Layer 7 of a small transformer language model trained on English Wikipedia (16 layers, counted from 0, width 128).
Take only the direct path to the model's output, skipping the later layers: a vector added to the residual stream pushes a token's score in proportion to its dot product with that token's output vector.

Output vectors of the tokens that the questions are about. A number n stands for (n - 128) times 0.0095.
"/": 113, 164, 98, 176, 144, 145, 116, 137, 161, 150, 171, 95, 61, 98, 119, 183, 130, 126, 129, 97, 148, 104, 154, 127, 137, 138, 161, 149, 93, 151, 140, 156, 133, 115, 115, 125, 120, 93, 141, 102, 127, 136, 140, 165, 102, 131, 108, 87, 96, 185, 145, 148, 79, 104, 112, 164, 144, 98, 132, 116, 104, 101, 133, 158, 144, 133, 145, 138, 126, 122, 143, 103, 114, 123, 110, 128, 117, 141, 135, 123, 141, 136, 122, 156, 103, 104, 144, 137, 77, 129, 119, 134, 141, 102, 88, 76, 85, 172, 117, 147, 104, 181, 139, 115, 115, 137, 90, 93, 122, 156, 140, 139, 108, 126, 84, 129, 117, 187, 111, 129, 80, 101, 206, 189, 139, 152, 161, 124
"iv": 136, 64, 193, 151, 107, 109, 134, 134, 116, 106, 69, 145, 133, 130, 142, 105, 158, 69, 79, 143, 139, 164, 86, 159, 144, 156, 109, 33, 183, 91, 139, 93, 125, 104, 175, 108, 63, 150, 154, 134, 153, 138, 136, 163, 128, 164, 191, 124, 105, 112, 112, 122, 127, 81, 144, 91, 151, 141, 69, 175, 171, 86, 99, 160, 122, 132, 79, 92, 138, 120, 144, 126, 192, 123, 129, 169, 130, 63, 111, 127, 117, 173, 136, 137, 156, 113, 7, 89, 141, 125, 85, 137, 105, 94, 121, 186, 140, 140, 177, 128, 145, 106, 170, 87, 157, 125, 127, 195, 79, 181, 98, 133, 165, 108, 81, 136, 161, 144, 109, 95, 156, 181, 149, 135, 190, 146, 101, 147
"/s": 111, 191, 102, 110, 162, 149, 166, 114, 152, 167, 124, 101, 137, 116, 150, 180, 75, 193, 98, 117, 131, 172, 138, 79, 151, 78, 128, 191, 117, 101, 97, 145, 36, 114, 192, 86, 126, 158, 118, 79, 102, 141, 105, 193, 74, 125, 102, 166, 119, 149, 134, 70, 89, 52, 84, 145, 187, 96, 168, 119, 101, 103, 142, 119, 166, 153, 101, 195, 153, 135, 158, 158, 106, 163, 107, 197, 111, 175, 151, 86, 151, 97, 67, 143, 105, 112, 109, 139, 137, 122, 164, 99, 151, 37, 159, 147, 152, 186, 90, 158, 127, 136, 98, 96, 127, 161, 107, 104, 128, 57, 80, 156, 140, 119, 135, 146, 119, 149, 114, 101, 91, 104, 214, 164, 137, 90, 140, 166
"pts": 108, 92, 167, 33, 129, 178, 100, 112, 154, 107, 110, 80, 153, 137, 62, 129, 136, 163, 108, 178, 134, 161, 78, 96, 164, 109, 121, 231, 148, 68, 214, 47, 92, 131, 91, 219, 142, 138, 117, 117, 145, 175, 111, 167, 147, 119, 100, 104, 132, 120, 110, 211, 134, 137, 244, 85, 186, 81, 168, 195, 144, 145, 125, 164, 150, 114, 107, 117, 90, 134, 138, 164, 184, 151, 81, 146, 119, 164, 148, 71, 213, 84, 142, 155, 8, 125, 109, 101, 95, 120, 143, 96, 98, 73, 105, 173, 123, 123, 122, 193, 155, 167, 139, 218, 78, 91, 96, 140, 92, 70, 116, 169, 58, 183, 228, 152, 61, 80, 120, 94, 149, 120, 72, 89, 192, 88, 39, 140
"ation:": 116, 109, 123, 69, 107, 142, 208, 105, 117, 115, 131, 149, 139, 165, 51, 151, 83, 146, 77, 83, 156, 152, 138, 75, 118, 139, 50, 104, 116, 58, 83, 75, 125, 170, 176, 120, 147, 201, 207, 188, 132, 136, 102, 118, 65, 89, 33, 130, 87, 167, 106, 170, 63, 161, 67, 133, 87, 84, 186, 121, 147, 177, 130, 174, 113, 77, 135, 140, 102, 144, 93, 156, 57, 108, 95, 186, 179, 167, 115, 101, 182, 149, 157, 187, 114, 155, 185, 166, 103, 150, 101, 148, 149, 84, 170, 150, 131, 131, 123, 110, 146, 72, 91, 139, 138, 164, 130, 131, 121, 137, 121, 144, 146, 132, 92, 156, 120, 73, 150, 62, 178, 138, 124, 154, 171, 156, 114, 224
"&": 119, 132, 118, 83, 118, 165, 129, 100, 131, 143, 170, 128, 155, 154, 164, 114, 80, 95, 161, 100, 144, 144, 121, 174, 25, 95, 137, 119, 102, 127, 108, 173, 77, 107, 145, 143, 116, 103, 132, 114, 159, 111, 121, 129, 152, 147, 113, 17, 101, 146, 86, 104, 93, 111, 158, 147, 147, 93, 152, 109, 123, 122, 111, 126, 121, 147, 121, 105, 92, 130, 147, 113, 118, 168, 142, 123, 189, 165, 113, 134, 97, 118, 114, 195, 141, 203, 156, 134, 131, 138, 129, 126, 114, 162, 155, 122, 139, 174, 112, 127, 155, 127, 95, 150, 120, 132, 100, 130, 89, 120, 122, 195, 87, 146, 153, 159, 96, 131, 140, 132, 132, 119, 189, 115, 118, 134, 135, 101
"hys": 141, 126, 148, 140, 140, 175, 54, 111, 134, 159, 157, 173, 168, 202, 166, 151, 86, 37, 221, 185, 152, 91, 138, 100, 160, 109, 75, 189, 137, 99, 109, 105, 71, 168, 103, 145, 72, 110, 193, 88, 140, 110, 149, 101, 113, 68, 175, 63, 140, 83, 98, 93, 144, 83, 51, 142, 111, 126, 137, 142, 127, 125, 118, 159, 120, 176, 73, 207, 105, 132, 112, 112, 169, 178, 126, 149, 157, 97, 61, 138, 172, 143, 163, 147, 163, 129, 60, 109, 157, 130, 145, 121, 113, 178, 170, 163, 146, 71, 113, 89, 186, 146, 153, 128, 93, 141, 166, 162, 70, 129, 100, 84, 54, 96, 134, 138, 83, 76, 151, 135, 156, 169, 174, 74, 140, 146, 109, 116
"ould": 167, 125, 99, 75, 163, 164, 96, 109, 108, 119, 129, 205, 159, 92, 119, 115, 59, 74, 48, 166, 119, 119, 95, 181, 69, 145, 108, 95, 75, 62, 51, 114, 121, 104, 126, 110, 93, 164, 144, 76, 84, 129, 71, 162, 147, 69, 112, 87, 152, 95, 118, 95, 161, 70, 160, 156, 185, 73, 118, 144, 115, 139, 156, 101, 112, 102, 129, 191, 86, 134, 132, 204, 163, 122, 237, 118, 107, 159, 150, 164, 189, 141, 175, 149, 92, 197, 157, 126, 161, 123, 194, 39, 108, 147, 159, 113, 145, 153, 129, 85, 154, 114, 107, 193, 148, 156, 210, 167, 99, 159, 105, 190, 103, 160, 162, 73, 114, 154, 199, 124, 154, 124, 145, 96, 132, 108, 87, 100
"ed to be": 106, 100, 154, 46, 113, 139, 137, 116, 161, 85, 49, 183, 205, 134, 73, 124, 112, 95, 92, 112, 88, 192, 132, 118, 203, 99, 92, 167, 71, 97, 133, 72, 101, 136, 56, 143, 134, 131, 71, 185, 116, 135, 98, 150, 75, 143, 130, 81, 155, 104, 85, 88, 135, 129, 145, 134, 131, 55, 213, 170, 142, 205, 162, 147, 110, 71, 83, 180, 187, 141, 125, 139, 125, 151, 112, 146, 126, 116, 139, 64, 206, 141, 180, 67, 84, 63, 157, 110, 156, 117, 154, 118, 194, 155, 128, 133, 125, 202, 165, 161, 116, 132, 111, 189, 79, 102, 110, 195, 43, 117, 68, 221, 119, 163, 219, 91, 141, 101, 160, 146, 144, 144, 76, 148, 94, 139, 60, 241
"Personal details": 203, 138, 168, 154, 137, 100, 158, 110, 83, 154, 75, 161, 125, 142, 73, 103, 176, 119, 175, 37, 157, 156, 105, 112, 154, 155, 90, 204, 105, 53, 155, 127, 109, 126, 92, 185, 60, 141, 77, 126, 112, 173, 151, 185, 153, 101, 70, 88, 120, 104, 175, 142, 117, 133, 147, 141, 142, 152, 104, 118, 151, 133, 116, 202, 82, 148, 47, 173, 153, 142, 96, 80, 142, 159, 69, 119, 190, 192, 80, 154, 128, 118, 174, 162, 92, 179, 163, 49, 205, 174, 129, 117, 102, 98, 101, 131, 101, 83, 119, 93, 111, 131, 108, 150, 86, 119, 172, 128, 95, 103, 72, 182, 166, 165, 146, 89, 128, 64, 153, 142, 140, 165, 135, 110, 136, 81, 136, 116
"mb": 106, 94, 150, 73, 168, 186, 185, 121, 116, 141, 124, 142, 133, 111, 122, 145, 90, 172, 122, 110, 146, 191, 97, 94, 135, 137, 83, 146, 85, 117, 196, 189, 119, 93, 124, 122, 132, 57, 125, 172, 131, 121, 179, 161, 120, 151, 160, 102, 120, 108, 146, 90, 136, 146, 144, 112, 127, 107, 123, 207, 102, 123, 65, 148, 99, 215, 120, 194, 59, 129, 98, 144, 93, 110, 112, 120, 128, 156, 140, 149, 120, 122, 148, 113, 119, 132, 158, 152, 91, 130, 108, 102, 115, 106, 83, 196, 117, 118, 14, 149, 130, 157, 80, 159, 117, 176, 190, 179, 100, 70, 89, 136, 80, 77, 150, 134, 70, 146, 201, 108, 153, 134, 109, 98, 167, 138, 101, 180

Each question shows what one neuron of this layer's MLP adds at an activation of 1. A number n stands for (n - 128) times 0.0031.

n0: 153, 119, 132, 98, 125, 135, 130, 149, 137, 117, 134, 111, 129, 113, 146, 110, 97, 131, 101, 111, 112, 107, 123, 118, 162, 118, 144, 172, 124, 92, 115, 133, 102, 137, 114, 158, 155, 122, 113, 106, 113, 118, 106, 127, 114, 107, 103, 150, 143, 139, 121, 156, 148, 119, 100, 117, 157, 105, 148, 124, 134, 123, 107, 135, 93, 148, 134, 120, 136, 117, 185, 135, 142, 133, 153, 140, 117, 129, 119, 116, 155, 113, 126, 137, 104, 133, 141, 117, 99, 154, 153, 171, 135, 96, 134, 103, 138, 104, 145, 113, 133, 120, 132, 129, 116, 125, 124, 132, 192, 133, 149, 96, 131, 158, 132, 143, 134, 108, 161, 101, 130, 130, 99, 131, 127, 153, 138, 134
Pushed up most: "pts"

n475: 137, 125, 127, 136, 92, 90, 106, 116, 148, 134, 98, 76, 111, 112, 113, 121, 110, 131, 147, 131, 162, 145, 139, 154, 96, 121, 176, 102, 75, 119, 149, 129, 174, 121, 115, 139, 151, 113, 132, 131, 123, 119, 111, 106, 135, 110, 67, 113, 139, 101, 107, 134, 193, 141, 131, 106, 126, 141, 100, 104, 147, 136, 154, 155, 104, 88, 115, 133, 110, 128, 131, 136, 120, 137, 106, 148, 140, 132, 140, 142, 163, 109, 129, 86, 134, 92, 152, 95, 184, 138, 120, 138, 143, 151, 143, 162, 154, 94, 107, 125, 105, 121, 133, 97, 173, 117, 112, 114, 135, 133, 154, 121, 151, 174, 85, 115, 149, 159, 130, 148, 140, 151, 107, 123, 136, 167, 169, 168
Pushed up most: "Personal details"

n465: 151, 117, 104, 71, 133, 120, 77, 119, 150, 102, 152, 100, 103, 109, 140, 162, 79, 102, 94, 97, 120, 88, 128, 87, 120, 127, 79, 133, 142, 160, 133, 192, 104, 92, 136, 162, 154, 171, 125, 141, 139, 150, 153, 84, 141, 89, 96, 84, 118, 157, 131, 138, 128, 106, 114, 104, 81, 107, 123, 171, 90, 114, 185, 112, 116, 111, 137, 128, 119, 113, 108, 116, 156, 94, 105, 178, 149, 144, 170, 129, 169, 107, 98, 107, 163, 131, 147, 102, 148, 124, 137, 95, 115, 166, 112, 132, 118, 138, 157, 165, 157, 139, 119, 179, 136, 149, 122, 133, 166, 175, 166, 157, 109, 117, 147, 138, 158, 144, 118, 121, 151, 109, 98, 146, 129, 75, 150, 109
Pushed up most: "ould"

n537: 144, 150, 96, 122, 138, 134, 117, 123, 117, 145, 137, 133, 120, 121, 119, 126, 139, 123, 156, 94, 157, 134, 118, 125, 135, 134, 130, 119, 138, 123, 111, 156, 142, 94, 162, 152, 137, 152, 111, 136, 148, 170, 101, 146, 114, 145, 148, 100, 109, 142, 95, 151, 120, 143, 126, 122, 98, 138, 100, 140, 101, 133, 79, 151, 109, 94, 129, 152, 113, 148, 114, 92, 165, 122, 156, 136, 119, 155, 106, 131, 103, 154, 131, 133, 126, 184, 153, 119, 127, 115, 117, 107, 105, 133, 101, 129, 126, 126, 150, 158, 147, 149, 142, 130, 127, 130, 112, 111, 102, 84, 165, 136, 136, 93, 107, 110, 134, 137, 110, 115, 125, 137, 143, 145, 111, 108, 93, 152
Pushed up most: "Personal details"

n343: 141, 150, 143, 133, 110, 126, 130, 103, 127, 113, 186, 124, 118, 112, 76, 95, 135, 130, 148, 125, 137, 114, 127, 150, 86, 125, 122, 140, 131, 147, 127, 126, 133, 137, 127, 195, 113, 143, 107, 120, 86, 123, 88, 189, 132, 127, 152, 129, 107, 128, 115, 144, 146, 116, 110, 92, 140, 100, 112, 124, 131, 114, 146, 119, 160, 137, 129, 134, 134, 113, 165, 154, 122, 146, 103, 122, 123, 139, 139, 160, 117, 160, 150, 98, 113, 93, 131, 123, 105, 110, 163, 107, 123, 112, 125, 129, 148, 124, 134, 105, 114, 126, 147, 134, 118, 131, 115, 103, 102, 135, 100, 152, 122, 132, 113, 85, 133, 150, 171, 148, 151, 171, 142, 137, 133, 134, 142, 120
Pushed down most: "ation:"

n512: 146, 139, 88, 154, 137, 119, 137, 98, 135, 117, 129, 154, 173, 115, 83, 95, 115, 103, 105, 96, 124, 181, 181, 143, 180, 120, 104, 116, 156, 150, 116, 131, 110, 106, 164, 134, 90, 154, 161, 129, 80, 125, 121, 159, 112, 134, 134, 144, 123, 131, 134, 169, 145, 124, 128, 151, 135, 100, 160, 129, 109, 132, 119, 122, 153, 131, 146, 96, 160, 117, 99, 125, 108, 107, 177, 84, 90, 100, 67, 121, 157, 119, 157, 89, 108, 152, 123, 107, 137, 139, 93, 123, 120, 121, 110, 110, 190, 109, 147, 146, 111, 166, 105, 163, 124, 155, 115, 154, 130, 135, 117, 104, 127, 135, 64, 131, 127, 146, 140, 124, 122, 135, 135, 147, 145, 101, 126, 119
Pushed down most: "&"

n438: 98, 141, 108, 130, 148, 144, 203, 90, 144, 131, 109, 116, 120, 89, 111, 152, 137, 103, 133, 118, 122, 103, 123, 147, 97, 156, 143, 117, 102, 159, 133, 145, 152, 126, 153, 137, 146, 107, 125, 126, 136, 140, 155, 132, 119, 117, 149, 120, 114, 126, 125, 135, 107, 132, 115, 113, 180, 151, 141, 88, 143, 135, 95, 138, 142, 172, 176, 84, 121, 119, 91, 106, 124, 123, 122, 142, 129, 124, 139, 136, 121, 147, 102, 142, 154, 92, 157, 150, 106, 115, 125, 103, 135, 124, 75, 114, 110, 129, 129, 125, 131, 133, 160, 150, 153, 150, 142, 114, 118, 103, 157, 141, 162, 71, 114, 92, 148, 76, 132, 131, 147, 108, 117, 119, 178, 134, 83, 114
Which two tokens does it push up most, strongest first? "mb", "/"

n608: 140, 127, 141, 123, 109, 116, 117, 144, 115, 140, 119, 124, 122, 143, 128, 134, 147, 128, 134, 138, 124, 139, 135, 137, 132, 131, 105, 135, 135, 160, 110, 119, 134, 119, 119, 130, 114, 129, 123, 126, 133, 126, 127, 128, 114, 138, 141, 132, 129, 130, 100, 135, 131, 138, 143, 119, 141, 122, 140, 136, 80, 126, 115, 136, 118, 116, 132, 126, 165, 106, 140, 105, 127, 128, 117, 148, 133, 92, 118, 123, 133, 119, 103, 127, 146, 120, 129, 151, 135, 108, 111, 137, 107, 115, 126, 142, 129, 115, 131, 129, 125, 132, 136, 136, 132, 146, 122, 131, 151, 139, 132, 108, 132, 121, 112, 109, 146, 138, 132, 134, 110, 137, 141, 133, 128, 136, 125, 137
Pushed up most: "iv"

n525: 143, 131, 132, 151, 127, 116, 122, 133, 157, 167, 144, 119, 132, 114, 134, 137, 125, 126, 132, 106, 131, 135, 136, 140, 127, 112, 102, 136, 138, 165, 134, 125, 130, 119, 86, 108, 117, 144, 88, 101, 114, 129, 102, 141, 149, 115, 130, 140, 155, 123, 119, 141, 105, 129, 147, 137, 105, 139, 84, 145, 130, 125, 133, 157, 113, 120, 135, 113, 171, 133, 126, 103, 133, 116, 130, 132, 101, 124, 148, 142, 161, 132, 136, 123, 139, 126, 129, 115, 115, 114, 104, 159, 97, 109, 167, 143, 153, 127, 120, 109, 137, 146, 141, 127, 145, 102, 116, 114, 158, 120, 133, 110, 134, 141, 117, 109, 104, 151, 130, 109, 107, 108, 126, 138, 122, 123, 131, 122
Pushed up most: "/"

n141: 163, 117, 138, 162, 98, 123, 112, 145, 154, 157, 166, 122, 111, 153, 115, 107, 158, 130, 148, 124, 122, 114, 105, 132, 153, 116, 116, 115, 157, 135, 141, 127, 115, 132, 96, 135, 118, 146, 66, 130, 82, 148, 123, 146, 151, 95, 127, 129, 118, 117, 91, 147, 98, 135, 137, 150, 115, 118, 149, 131, 105, 165, 127, 125, 119, 122, 117, 139, 146, 116, 102, 129, 135, 119, 127, 157, 166, 145, 77, 126, 113, 121, 120, 136, 152, 86, 150, 122, 119, 115, 95, 162, 130, 118, 121, 149, 129, 116, 136, 127, 107, 132, 150, 136, 99, 145, 125, 78, 163, 145, 136, 71, 124, 158, 95, 113, 166, 122, 138, 107, 129, 136, 146, 122, 109, 159, 138, 144
Pushed up most: "Personal details"

n531: 134, 93, 133, 126, 163, 101, 143, 179, 116, 109, 94, 132, 180, 139, 122, 125, 100, 163, 160, 128, 175, 137, 158, 95, 170, 121, 130, 92, 106, 83, 105, 98, 140, 139, 134, 122, 118, 149, 138, 98, 108, 172, 151, 120, 154, 95, 157, 116, 169, 155, 131, 148, 125, 76, 107, 90, 167, 86, 102, 136, 144, 161, 168, 104, 162, 158, 80, 150, 129, 93, 114, 160, 153, 138, 115, 72, 99, 153, 156, 103, 101, 101, 120, 186, 131, 163, 131, 119, 121, 136, 96, 87, 130, 115, 92, 117, 139, 152, 123, 97, 156, 131, 140, 171, 168, 110, 171, 155, 128, 133, 170, 148, 119, 157, 127, 98, 87, 93, 105, 130, 132, 136, 66, 122, 164, 117, 128, 113
Pushed down most: "/"

n357: 124, 127, 142, 139, 96, 104, 141, 112, 105, 151, 137, 157, 117, 162, 85, 134, 141, 158, 156, 132, 123, 118, 100, 91, 143, 147, 107, 146, 113, 129, 143, 89, 110, 101, 133, 139, 140, 170, 123, 154, 131, 135, 129, 167, 144, 131, 125, 97, 117, 134, 104, 156, 101, 90, 81, 131, 126, 146, 125, 150, 150, 164, 119, 80, 94, 113, 144, 119, 130, 100, 135, 98, 123, 138, 122, 179, 104, 127, 108, 109, 165, 176, 123, 122, 121, 92, 124, 134, 151, 83, 122, 132, 122, 150, 143, 136, 103, 114, 155, 136, 137, 124, 127, 171, 104, 141, 117, 178, 106, 138, 127, 122, 142, 139, 133, 120, 100, 144, 134, 131, 122, 162, 141, 108, 153, 152, 124, 148
Which two tokens does it push up most, strongest first? "ed to be", "ation:"

n561: 137, 174, 150, 152, 125, 110, 114, 146, 161, 132, 116, 127, 138, 152, 103, 134, 136, 129, 110, 128, 148, 141, 125, 176, 172, 152, 145, 141, 118, 94, 103, 122, 120, 109, 155, 108, 95, 125, 144, 108, 126, 86, 132, 170, 134, 126, 133, 88, 126, 161, 125, 146, 123, 140, 131, 143, 100, 131, 130, 139, 156, 148, 113, 140, 97, 171, 108, 129, 157, 147, 110, 122, 134, 130, 160, 103, 56, 120, 139, 131, 97, 107, 81, 156, 160, 140, 158, 95, 87, 95, 135, 145, 163, 129, 89, 85, 167, 133, 146, 74, 96, 128, 123, 154, 97, 132, 119, 132, 103, 152, 113, 96, 120, 87, 118, 129, 166, 157, 133, 139, 100, 131, 135, 98, 166, 120, 139, 117
Which three tokens does it push up most, strongest first? "/", "iv", "Personal details"

n494: 141, 116, 122, 151, 152, 140, 105, 82, 142, 123, 74, 176, 123, 108, 190, 156, 120, 164, 144, 160, 133, 133, 149, 165, 88, 166, 176, 117, 112, 136, 129, 136, 149, 62, 114, 154, 139, 106, 101, 78, 163, 151, 140, 100, 120, 171, 78, 111, 124, 115, 118, 81, 137, 118, 136, 131, 193, 133, 137, 156, 130, 95, 86, 129, 143, 153, 92, 111, 129, 142, 129, 130, 138, 70, 144, 136, 96, 117, 126, 145, 89, 130, 109, 77, 145, 147, 76, 128, 143, 153, 110, 149, 157, 147, 108, 115, 140, 132, 128, 108, 113, 168, 108, 122, 110, 117, 189, 118, 151, 100, 104, 116, 159, 161, 144, 158, 121, 86, 167, 104, 109, 87, 101, 143, 115, 169, 126, 158
Pushed down most: "ation:"

n23: 125, 131, 72, 135, 90, 174, 111, 145, 133, 147, 111, 114, 113, 56, 127, 99, 109, 115, 123, 129, 134, 146, 137, 126, 100, 108, 109, 138, 190, 119, 156, 143, 135, 125, 157, 114, 117, 148, 139, 171, 122, 126, 145, 113, 104, 90, 56, 158, 84, 119, 145, 153, 135, 132, 127, 111, 140, 120, 105, 117, 140, 138, 151, 133, 129, 125, 88, 130, 105, 103, 93, 91, 139, 120, 158, 175, 187, 141, 144, 99, 124, 157, 132, 183, 119, 109, 123, 149, 135, 132, 141, 143, 92, 123, 162, 140, 137, 103, 153, 154, 130, 135, 122, 112, 154, 124, 135, 135, 117, 103, 127, 122, 111, 117, 94, 87, 130, 118, 158, 128, 139, 165, 106, 126, 140, 135, 169, 157
Pushed up most: "ation:"

n103: 118, 102, 127, 98, 111, 158, 163, 104, 123, 121, 135, 95, 112, 148, 125, 135, 117, 132, 168, 116, 127, 130, 144, 123, 106, 137, 141, 102, 136, 121, 149, 144, 130, 151, 145, 139, 130, 148, 141, 126, 125, 138, 131, 158, 131, 108, 151, 133, 112, 128, 108, 163, 111, 131, 114, 149, 119, 110, 197, 104, 118, 137, 135, 89, 137, 148, 99, 124, 113, 145, 97, 130, 123, 147, 140, 145, 178, 156, 128, 124, 103, 183, 127, 150, 105, 113, 85, 111, 115, 130, 118, 159, 117, 143, 120, 121, 106, 124, 123, 132, 107, 113, 162, 132, 106, 106, 147, 82, 149, 149, 134, 113, 106, 134, 121, 141, 134, 94, 152, 97, 125, 144, 104, 146, 136, 144, 152, 124
Which two tokens does it push up most, strongest first? "ation:", "&"

n263: 161, 96, 101, 132, 93, 134, 92, 139, 109, 116, 139, 141, 152, 158, 110, 101, 119, 133, 168, 133, 144, 138, 121, 129, 167, 95, 74, 113, 161, 165, 134, 101, 72, 156, 114, 106, 118, 135, 178, 107, 125, 120, 113, 133, 124, 118, 103, 142, 135, 39, 116, 121, 135, 118, 66, 135, 111, 137, 119, 147, 120, 145, 113, 162, 154, 106, 97, 177, 119, 118, 117, 109, 126, 114, 140, 119, 127, 123, 100, 154, 158, 120, 168, 108, 117, 138, 175, 123, 156, 131, 141, 176, 109, 125, 100, 131, 176, 106, 96, 136, 132, 146, 97, 142, 132, 127, 172, 156, 146, 144, 143, 111, 114, 120, 90, 137, 165, 123, 137, 120, 140, 119, 182, 150, 92, 114, 139, 151
Pushed up most: "hys"

n27: 136, 139, 136, 139, 123, 103, 137, 146, 116, 116, 153, 139, 141, 149, 126, 105, 142, 113, 130, 98, 124, 127, 136, 138, 144, 119, 93, 137, 113, 130, 137, 134, 124, 148, 116, 122, 108, 132, 104, 132, 126, 121, 136, 131, 124, 126, 126, 115, 151, 134, 84, 120, 150, 101, 122, 136, 114, 118, 123, 133, 119, 156, 168, 147, 128, 115, 116, 141, 146, 136, 129, 132, 122, 148, 114, 147, 125, 108, 136, 151, 129, 114, 138, 111, 101, 138, 132, 137, 118, 137, 146, 147, 118, 134, 112, 142, 133, 131, 148, 118, 116, 129, 143, 108, 136, 107, 132, 116, 124, 158, 135, 102, 142, 106, 114, 146, 115, 147, 133, 123, 140, 114, 116, 116, 109, 118, 115, 145
Which three tokens does it push up most, strongest first? "ed to be", "hys", "Personal details"

n69: 112, 111, 128, 107, 155, 98, 115, 105, 94, 104, 146, 143, 84, 134, 87, 153, 123, 138, 139, 162, 159, 136, 150, 137, 122, 137, 91, 110, 130, 130, 73, 133, 110, 133, 101, 173, 126, 129, 86, 136, 186, 158, 129, 109, 115, 112, 136, 149, 119, 126, 141, 126, 132, 160, 143, 163, 122, 132, 155, 115, 131, 143, 164, 95, 141, 98, 158, 175, 129, 110, 185, 161, 137, 139, 121, 182, 152, 95, 99, 124, 93, 124, 101, 157, 140, 144, 91, 83, 134, 133, 108, 130, 157, 118, 133, 143, 134, 100, 123, 131, 118, 169, 152, 95, 172, 112, 95, 169, 106, 153, 154, 87, 100, 126, 121, 86, 118, 142, 111, 133, 127, 192, 103, 90, 126, 88, 152, 120
Which two tokens does it push up most, strongest first? "hys", "iv"

n577: 76, 91, 127, 143, 140, 119, 106, 132, 157, 122, 122, 123, 109, 129, 160, 137, 128, 156, 131, 146, 157, 139, 111, 142, 122, 146, 173, 124, 83, 170, 165, 126, 124, 119, 148, 106, 116, 140, 139, 125, 139, 152, 137, 134, 148, 108, 110, 133, 54, 143, 110, 94, 127, 127, 99, 115, 109, 117, 130, 119, 132, 131, 87, 103, 143, 141, 137, 133, 146, 103, 113, 133, 104, 105, 152, 125, 131, 160, 139, 156, 129, 111, 110, 132, 146, 101, 110, 137, 125, 149, 118, 100, 145, 136, 101, 119, 125, 131, 164, 143, 74, 171, 136, 124, 155, 144, 113, 124, 98, 127, 104, 129, 159, 121, 193, 135, 159, 128, 125, 122, 105, 129, 127, 88, 123, 136, 163, 137
Pushed up most: "/"

n449: 156, 132, 99, 138, 124, 113, 107, 120, 146, 135, 158, 100, 143, 103, 91, 121, 107, 124, 99, 107, 149, 92, 117, 168, 158, 132, 109, 126, 191, 169, 136, 145, 105, 174, 134, 135, 111, 151, 112, 85, 94, 88, 125, 122, 144, 162, 110, 115, 133, 114, 110, 96, 142, 116, 104, 135, 81, 161, 107, 130, 134, 98, 119, 156, 96, 196, 155, 158, 185, 147, 122, 148, 195, 126, 142, 112, 128, 86, 139, 158, 124, 98, 109, 131, 137, 82, 170, 85, 165, 113, 109, 166, 99, 117, 139, 93, 152, 125, 133, 108, 168, 118, 159, 147, 117, 104, 122, 136, 127, 136, 130, 129, 108, 158, 97, 113, 112, 107, 183, 117, 106, 157, 103, 125, 113, 126, 187, 144
Which two tokens does it push up most, strongest first? "hys", "Personal details"

n482: 110, 95, 160, 161, 157, 93, 142, 141, 124, 120, 143, 127, 125, 100, 53, 94, 140, 129, 90, 115, 111, 130, 165, 120, 144, 154, 129, 125, 155, 77, 129, 125, 120, 132, 96, 117, 170, 102, 138, 104, 110, 122, 122, 141, 99, 124, 132, 133, 133, 123, 162, 113, 157, 123, 134, 90, 123, 151, 155, 94, 120, 141, 98, 155, 125, 93, 96, 146, 152, 107, 105, 135, 163, 132, 127, 124, 90, 100, 133, 136, 153, 87, 153, 116, 81, 92, 156, 139, 127, 122, 157, 145, 158, 127, 127, 107, 164, 137, 142, 137, 111, 110, 122, 104, 153, 127, 125, 151, 126, 166, 95, 158, 135, 147, 106, 126, 109, 111, 163, 137, 141, 146, 144, 133, 124, 162, 144, 133
Pushed up most: "ed to be"

n56: 129, 121, 126, 114, 133, 117, 114, 110, 125, 119, 126, 124, 133, 131, 126, 135, 99, 141, 117, 151, 162, 120, 119, 130, 126, 132, 130, 122, 121, 110, 144, 132, 136, 105, 115, 121, 124, 113, 142, 138, 126, 147, 118, 125, 129, 127, 113, 120, 102, 148, 189, 127, 111, 147, 120, 140, 116, 125, 122, 113, 150, 117, 83, 141, 126, 143, 104, 132, 75, 155, 134, 134, 133, 108, 154, 118, 148, 146, 122, 143, 132, 134, 135, 156, 140, 126, 125, 104, 116, 130, 136, 104, 147, 127, 143, 127, 131, 118, 123, 123, 127, 141, 112, 137, 121, 123, 132, 148, 121, 130, 116, 161, 130, 145, 147, 98, 123, 123, 142, 133, 150, 144, 143, 116, 104, 130, 104, 140
Which three tokens does it push up most, strongest first? "ould", "mb", "Personal details"

n528: 133, 130, 102, 121, 145, 134, 113, 125, 152, 139, 129, 120, 86, 141, 150, 132, 104, 122, 153, 117, 122, 142, 164, 163, 56, 137, 137, 101, 155, 89, 159, 114, 104, 160, 120, 133, 117, 147, 157, 133, 110, 111, 127, 85, 93, 113, 119, 88, 150, 145, 129, 148, 133, 119, 146, 119, 163, 139, 153, 106, 95, 137, 164, 144, 144, 97, 91, 145, 104, 122, 132, 163, 151, 144, 153, 101, 150, 148, 122, 105, 110, 148, 116, 177, 144, 142, 102, 158, 120, 103, 132, 166, 152, 125, 163, 92, 135, 144, 142, 206, 116, 119, 100, 130, 113, 86, 136, 112, 89, 135, 119, 132, 92, 118, 127, 104, 145, 138, 171, 141, 106, 173, 103, 107, 115, 119, 126, 116
Which three tokens does it push up most, strongest first? "&", "ould", "hys"

n321: 119, 129, 99, 94, 87, 106, 97, 151, 99, 127, 178, 86, 152, 148, 116, 128, 120, 163, 137, 108, 156, 93, 135, 106, 154, 61, 152, 126, 164, 105, 126, 169, 119, 102, 141, 109, 129, 125, 143, 171, 98, 106, 120, 119, 159, 127, 152, 120, 102, 111, 95, 143, 114, 114, 148, 127, 142, 152, 115, 138, 112, 123, 166, 125, 118, 150, 132, 79, 133, 111, 157, 164, 188, 108, 134, 115, 172, 83, 135, 127, 127, 155, 169, 98, 117, 153, 141, 113, 124, 164, 132, 123, 86, 122, 91, 190, 86, 131, 168, 129, 160, 146, 128, 165, 142, 128, 141, 113, 127, 153, 133, 96, 131, 97, 139, 162, 117, 103, 82, 143, 108, 93, 135, 144, 104, 123, 178, 169
Pushed up most: "pts"